Layer 10 of a small transformer language model trained on English Wikipedia (13 layers, counted from 0, width 96).
A neuron's activation on a vector x is GELU(weights . x + bias), where the dot is the dot product.
The model reads these tokens: "2" " +" " " "3" " in" " Pro" "-" "A" "m" "\n"

The vector x that enters this layer's MLP at each token. A number n stands for (n - 500) times 0.01.
0 "2": 666 523 562 384 444 307 611 434 420 532 557 434 621 418 436 549 469 820 420 451 612 572 634 509 645 807 705 653 541 516 439 652 302 526 498 678 573 403 413 568 531 328 274 500 42 741 502 583 332 231 513 222 652 679 572 406 401 464 642 389 539 632 575 500 304 246 440 686 459 464 202 534 313 462 477 415 502 453 586 753 651 747 426 394 561 382 667 605 513 370 261 660 528 510 560 599
1 " +": 572 411 406 382 546 194 444 454 447 462 647 480 488 478 430 432 510 838 442 408 601 517 627 575 655 750 726 535 572 533 421 674 415 533 562 590 650 442 507 721 472 407 307 496 78 771 674 529 434 125 532 254 633 651 552 492 348 393 588 465 629 604 690 519 354 236 488 585 592 486 283 397 193 387 577 604 515 371 497 699 630 725 402 373 569 504 843 376 571 271 307 619 531 509 577 491
2 " ": 744 469 527 371 567 376 657 535 444 475 613 495 516 395 380 437 498 728 398 360 679 514 540 686 696 804 673 533 546 430 433 681 420 491 481 633 645 413 532 585 447 417 267 511 93 704 535 506 274 316 431 81 711 610 559 444 328 413 600 429 614 581 709 547 365 428 473 717 443 457 94 435 240 372 612 466 500 393 473 642 691 754 456 456 546 506 693 476 571 289 333 640 570 440 587 607
3 "3": 645 299 401 515 433 296 576 492 827 513 609 511 443 579 375 425 462 912 426 490 717 494 590 518 673 717 691 484 480 474 384 726 552 401 562 405 551 447 440 548 607 419 254 445 104 719 431 440 217 363 410 38 839 574 498 577 409 595 684 454 655 661 738 515 345 506 549 568 552 450 347 288 335 369 449 556 474 403 365 607 667 742 566 474 382 505 695 529 522 418 341 555 435 442 612 493
4 " in": 619 408 457 478 559 315 478 435 603 421 555 549 579 542 404 446 456 722 356 469 553 650 404 594 537 811 709 563 456 377 573 614 438 435 494 446 425 442 395 644 480 420 324 538 10 677 557 644 367 264 551 206 758 472 505 518 343 529 669 538 607 711 647 392 299 380 483 850 410 388 237 524 491 384 662 449 572 465 481 639 677 738 386 356 600 395 823 410 621 431 362 747 394 514 447 558
5 " Pro": 971 348 637 222 516 323 543 357 409 516 512 604 300 559 566 437 375 609 385 410 428 622 639 465 430 724 625 502 455 511 532 619 384 583 499 740 265 429 526 796 484 555 409 416 261 841 332 513 226 333 641 152 606 379 558 437 366 431 431 465 636 740 624 555 506 502 414 770 441 322 261 490 233 488 419 518 496 536 532 852 671 768 549 528 527 456 797 378 594 446 237 414 643 644 571 397
6 "-": 614 619 440 409 616 638 498 549 573 439 372 411 310 475 626 510 483 580 239 422 543 488 621 552 508 712 483 590 632 365 539 538 333 572 473 579 486 489 379 558 566 179 508 462 288 878 488 511 128 349 557 150 565 545 699 501 487 426 600 276 705 836 658 401 295 432 503 835 512 445 309 613 347 422 348 532 551 546 536 809 592 813 432 276 440 285 929 603 423 406 269 474 742 429 574 455
7 "A": 822 592 587 440 404 316 586 608 687 395 522 394 420 535 608 569 397 596 250 493 682 381 578 440 417 903 500 500 551 83 474 584 485 593 313 568 276 381 475 718 546 432 534 193 193 855 414 490 339 378 680 256 758 510 589 366 528 392 693 390 677 643 547 588 390 491 604 614 578 356 391 465 335 475 270 508 548 579 663 729 731 675 334 272 313 486 627 595 389 394 327 441 730 648 505 580
8 "m": 683 609 545 455 688 628 556 511 417 589 510 305 608 582 592 485 368 667 407 464 730 561 569 459 539 659 701 681 637 143 400 718 426 541 424 468 203 383 227 725 647 585 562 210 285 921 330 327 435 157 640 172 735 342 563 385 337 301 502 305 599 665 420 560 438 420 730 606 376 457 343 338 456 495 405 615 521 474 607 569 626 542 437 451 462 605 814 640 552 311 294 610 494 516 367 746
9 "\n": 707 533 489 289 471 446 707 506 365 439 503 497 719 317 378 541 507 722 446 489 544 540 597 614 644 817 581 703 575 520 446 651 292 534 478 704 519 445 413 513 456 234 273 540 61 740 561 541 264 290 479 169 614 694 613 421 443 454 634 330 547 543 593 510 368 322 412 763 394 439 248 509 283 620 638 496 535 427 563 718 594 726 327 542 536 447 650 500 485 378 336 692 490 456 502 601

Each question shows the input weights of one neuron of the MLP. A number n stands for (n - 500) times 0.0014.

n232 (bias -0.013): 730 521 568 650 531 451 464 560 452 489 482 467 635 503 409 323 587 588 465 420 549 463 574 495 464 507 313 470 495 484 393 409 515 390 526 511 636 404 533 553 344 513 665 454 375 451 680 733 681 445 355 392 367 494 524 635 588 678 500 521 457 624 532 352 496 553 545 338 376 659 396 354 349 468 525 380 485 493 576 449 354 384 511 430 601 381 301 544 520 547 554 605 542 630 416 478
It fires most on token 2 " "

n13 (bias -0.226): 560 487 765 500 719 606 553 471 598 608 713 550 507 419 502 242 599 483 486 507 569 524 443 632 509 488 515 646 429 583 539 376 368 553 316 558 405 317 370 560 676 461 380 458 583 460 464 586 614 398 452 347 457 540 723 605 492 352 493 499 578 404 376 455 416 455 601 433 539 481 627 475 442 516 577 412 591 618 349 316 398 581 563 474 529 501 588 499 449 427 461 454 576 388 440 559
It fires most on token 8 "m"

n256 (bias -0.331): 521 664 836 720 591 595 423 536 608 541 605 501 511 360 396 379 416 428 644 434 600 558 489 748 489 743 371 611 407 621 495 531 387 459 577 581 648 469 561 351 466 306 460 541 629 404 299 496 540 535 546 373 681 461 471 527 503 458 511 509 384 439 392 405 452 587 521 549 461 443 345 656 481 478 557 337 652 452 550 532 459 491 437 621 431 584 471 551 539 431 605 494 527 448 578 402
It fires most on token 2 " "

n174 (bias -0.248): 494 495 503 389 461 493 461 482 472 522 577 590 455 531 560 366 591 526 448 486 268 521 501 519 488 488 600 602 534 654 562 400 378 500 498 407 551 533 580 544 609 412 444 473 497 528 430 457 496 508 598 524 545 546 525 358 503 623 640 447 370 607 484 630 661 483 458 314 488 580 489 511 554 382 277 484 573 504 576 399 653 455 568 514 746 527 561 373 581 582 576 337 486 511 475 447
It fires most on token 5 " Pro"

n277 (bias -0.167): 481 512 490 719 521 528 336 506 602 327 502 532 603 506 392 569 581 349 705 532 637 460 512 757 653 556 538 328 419 541 392 552 488 464 454 513 670 469 702 395 420 458 542 474 537 538 480 390 607 521 419 603 522 628 393 462 431 575 529 317 403 363 347 393 497 501 459 615 483 447 422 623 633 381 474 564 374 644 460 575 504 485 489 429 525 448 511 505 560 387 435 444 680 370 466 440
It fires most on token 2 " "

n50 (bias -0.211): 486 579 443 618 533 633 490 584 450 483 524 613 494 450 569 548 518 534 415 642 463 326 626 350 709 500 638 470 441 585 409 510 313 481 427 536 660 435 517 605 425 428 499 442 462 637 410 477 525 628 586 563 508 434 475 445 525 476 602 387 471 419 462 400 510 353 433 493 539 489 637 520 695 540 444 325 486 554 538 514 595 377 715 353 473 520 430 457 403 418 452 484 443 413 626 489
It fires most on token 0 "2"

n230 (bias -0.107): 609 488 437 645 535 484 533 702 381 636 362 663 412 468 513 411 561 347 473 551 437 614 425 529 493 371 643 503 417 484 354 381 354 611 477 491 694 500 577 381 537 491 477 338 312 722 400 553 457 558 464 602 525 516 563 621 525 397 402 616 381 527 441 484 496 440 393 473 603 354 432 452 377 480 335 498 495 437 504 440 496 562 527 249 551 561 528 523 608 622 518 519 536 474 577 513
On which two tokens does it fire most, strongest first? 6 "-", 5 " Pro"

n376 (bias 0.007): 630 426 314 483 502 442 501 442 654 627 482 668 363 404 477 440 558 403 614 390 582 559 386 545 476 416 612 479 593 356 687 492 449 514 574 384 371 528 495 421 407 360 626 579 415 576 546 572 518 493 519 384 561 598 438 502 719 514 432 571 507 415 628 610 581 510 417 550 600 425 411 593 499 613 395 578 568 486 324 514 619 739 473 507 554 486 414 554 469 441 647 416 429 545 555 433
On which token does it fire most, and how strongly? 3 "3", at about 2.5

n294 (bias -0.032): 545 492 559 481 577 634 652 529 490 404 469 395 612 479 393 486 595 462 550 291 425 561 522 605 367 462 560 473 557 425 531 473 539 547 638 436 495 582 524 515 214 363 562 414 492 333 595 439 409 616 424 620 518 560 313 563 404 261 477 498 610 482 495 407 554 460 477 463 541 662 324 492 569 430 545 382 554 470 502 549 557 288 534 393 449 511 581 560 637 663 427 535 393 368 627 603
It fires most on token 2 " "

n343 (bias -0.015): 649 360 615 566 532 360 600 379 430 393 431 450 592 634 440 470 313 602 640 461 523 563 505 499 447 376 292 524 440 638 559 494 690 411 565 379 442 450 390 584 493 501 574 371 552 623 620 361 584 467 512 528 576 437 479 434 596 328 510 641 657 518 427 478 704 484 537 526 537 428 400 628 431 548 480 370 603 513 333 436 486 464 458 571 611 551 418 640 375 638 550 366 386 439 563 570
On which token does it fire most, and how strongly? 8 "m", at about 0.3

n33 (bias 0.089): 475 480 406 644 539 521 291 585 483 520 539 534 411 603 432 598 521 581 612 468 642 570 471 636 337 500 568 389 662 460 422 587 667 381 578 395 500 406 409 492 574 516 571 324 401 534 574 305 523 730 437 598 683 447 468 351 506 451 421 479 486 582 475 369 577 506 370 452 566 382 473 464 494 648 616 397 464 469 506 560 445 471 549 460 373 602 395 374 460 502 488 550 382 653 653 591
On which three tokens does it fire most, strongest first? 3 "3", 8 "m", 7 "A"

n278 (bias -0.112): 393 571 480 512 652 628 508 484 408 475 523 478 330 515 511 485 585 558 481 680 464 653 460 472 516 460 390 506 417 521 260 381 490 500 369 459 328 546 532 330 381 482 497 366 782 474 743 508 321 527 377 414 578 647 537 447 593 361 536 454 371 544 452 558 367 427 502 699 566 527 534 522 526 607 388 530 494 473 516 577 487 467 564 482 499 497 619 637 437 646 472 427 588 435 512 299
It fires most on token 6 "-"

n257 (bias -0.227): 740 452 661 699 305 507 542 430 455 566 473 548 514 456 438 337 494 420 604 310 481 561 394 542 431 411 571 584 497 582 620 559 441 519 578 539 733 331 541 568 330 560 340 416 610 649 581 533 563 411 504 546 470 404 418 526 496 527 483 598 516 506 535 469 363 474 488 414 439 664 691 498 386 326 559 687 607 435 526 451 499 489 456 494 576 500 607 616 466 479 561 395 373 360 508 507
It fires most on token 1 " +"

n353 (bias -0.089): 533 459 470 660 616 576 490 507 575 446 619 443 608 499 422 479 460 564 695 569 583 442 464 616 505 630 630 432 445 658 589 557 447 423 479 368 645 488 478 332 384 280 466 635 709 475 419 288 681 491 500 449 403 694 495 444 502 326 470 451 610 562 469 305 476 475 522 539 388 582 390 475 463 487 560 430 465 494 635 411 526 370 612 443 518 631 428 475 573 550 397 400 662 580 474 476
It fires most on token 2 " "

n23 (bias -0.170): 455 527 657 780 528 379 494 678 564 478 670 542 600 473 654 503 613 544 587 377 525 514 547 303 355 456 503 503 555 527 556 554 433 540 530 456 460 527 495 469 439 651 366 576 568 621 542 520 531 381 754 458 505 466 335 488 580 622 404 464 292 429 547 384 409 464 379 674 388 498 474 722 377 489 348 516 630 575 574 436 441 445 524 501 463 578 385 563 388 441 253 456 488 488 501 330
On which two tokens does it fire most, strongest first? 0 "2", 7 "A"

n166 (bias -0.096): 547 434 387 603 397 499 400 640 528 523 492 734 356 419 455 503 532 574 552 466 507 397 488 525 498 417 684 393 516 653 545 473 531 527 445 434 426 426 349 612 390 679 517 543 676 408 592 589 480 367 537 568 507 502 348 563 500 442 492 604 525 581 521 699 491 561 649 381 358 436 333 428 526 407 466 626 447 342 534 599 484 488 381 665 535 512 524 592 477 443 483 504 375 412 504 625
On which three tokens does it fire most, strongest first? 3 "3", 1 " +", 8 "m"

n15 (bias 0.079): 526 513 445 525 526 539 422 501 439 539 393 289 544 391 364 526 563 569 593 662 633 647 409 596 562 470 295 604 383 521 460 540 603 619 546 630 499 468 427 335 380 488 581 446 394 407 441 379 523 574 609 612 483 534 496 431 469 580 598 529 478 537 500 465 470 531 607 580 404 277 532 473 552 348 434 451 496 551 716 554 531 515 505 494 479 547 480 367 429 633 420 397 319 478 611 693
It fires most on token 9 "\n"

n323 (bias 0.050): 396 507 432 573 585 488 357 299 557 538 480 542 443 443 461 452 416 551 603 449 550 555 371 371 547 517 646 560 408 607 421 328 386 519 395 548 620 540 478 436 566 404 571 629 673 371 587 402 525 510 715 480 509 458 437 514 493 281 477 497 418 595 533 465 430 543 363 623 485 482 346 463 429 296 405 663 637 483 708 556 437 551 458 621 610 495 457 607 377 568 509 581 595 523 554 602
On which three tokens does it fire most, strongest first? 6 "-", 0 "2", 1 " +"

n212 (bias -0.077): 476 570 560 603 340 376 524 427 542 412 681 436 582 447 482 407 589 342 531 465 559 330 415 453 625 408 688 479 584 514 599 344 568 273 687 477 291 433 423 270 533 486 512 620 464 625 500 621 472 330 452 588 633 517 537 488 534 515 597 504 412 441 546 484 715 484 612 575 645 547 612 570 451 550 355 592 473 463 464 596 519 552 456 500 448 402 383 488 455 520 596 585 596 342 383 472
It fires most on token 3 "3"

n304 (bias -0.045): 643 496 641 481 569 523 614 542 531 434 463 204 629 427 438 442 407 588 656 466 358 306 565 594 573 633 501 545 672 478 348 551 472 419 407 514 484 618 713 414 443 506 515 607 506 420 514 467 693 457 316 419 564 600 416 502 414 382 581 676 480 600 372 482 522 528 496 423 580 552 561 487 520 561 516 439 397 434 340 427 530 415 525 555 358 451 465 434 584 640 552 483 438 465 411 474
It fires most on token 2 " "

n280 (bias -0.049): 533 253 468 489 632 450 306 579 406 658 404 446 537 591 686 578 653 465 495 538 630 401 500 493 431 504 483 447 453 586 381 635 505 350 761 537 526 565 479 619 641 512 481 403 467 450 552 493 413 450 504 510 560 376 509 477 535 593 367 546 458 431 474 446 517 521 379 539 463 362 737 387 472 522 417 595 521 516 639 573 584 491 589 418 354 429 425 388 536 421 525 363 472 568 564 470
It fires most on token 5 " Pro"

n348 (bias -0.070): 626 607 582 535 531 522 425 461 463 482 366 425 675 415 388 581 360 337 457 466 475 292 461 469 811 565 598 609 471 569 462 502 574 487 623 518 490 558 524 502 635 284 656 538 582 415 374 396 497 536 393 504 551 528 653 370 531 514 496 614 358 454 413 572 340 458 395 491 467 453 353 569 598 472 543 351 514 586 489 664 538 554 441 568 621 652 384 534 420 612 489 447 530 392 444 603
On which token does it fire most, and how strongly? 9 "\n", at about 1.9

n26 (bias -0.145): 514 383 441 464 542 370 588 603 516 547 465 417 546 509 626 238 621 551 545 393 439 529 406 482 563 579 460 550 335 548 253 305 483 708 423 390 651 541 381 591 438 515 527 483 540 606 546 537 649 732 565 410 418 439 340 434 402 597 568 406 662 438 435 487 741 456 476 498 389 554 384 582 296 515 414 614 498 374 477 559 546 453 580 670 518 410 404 588 480 540 548 612 520 396 596 614
On which token does it fire most, and how strongly? 2 " ", at about 0.74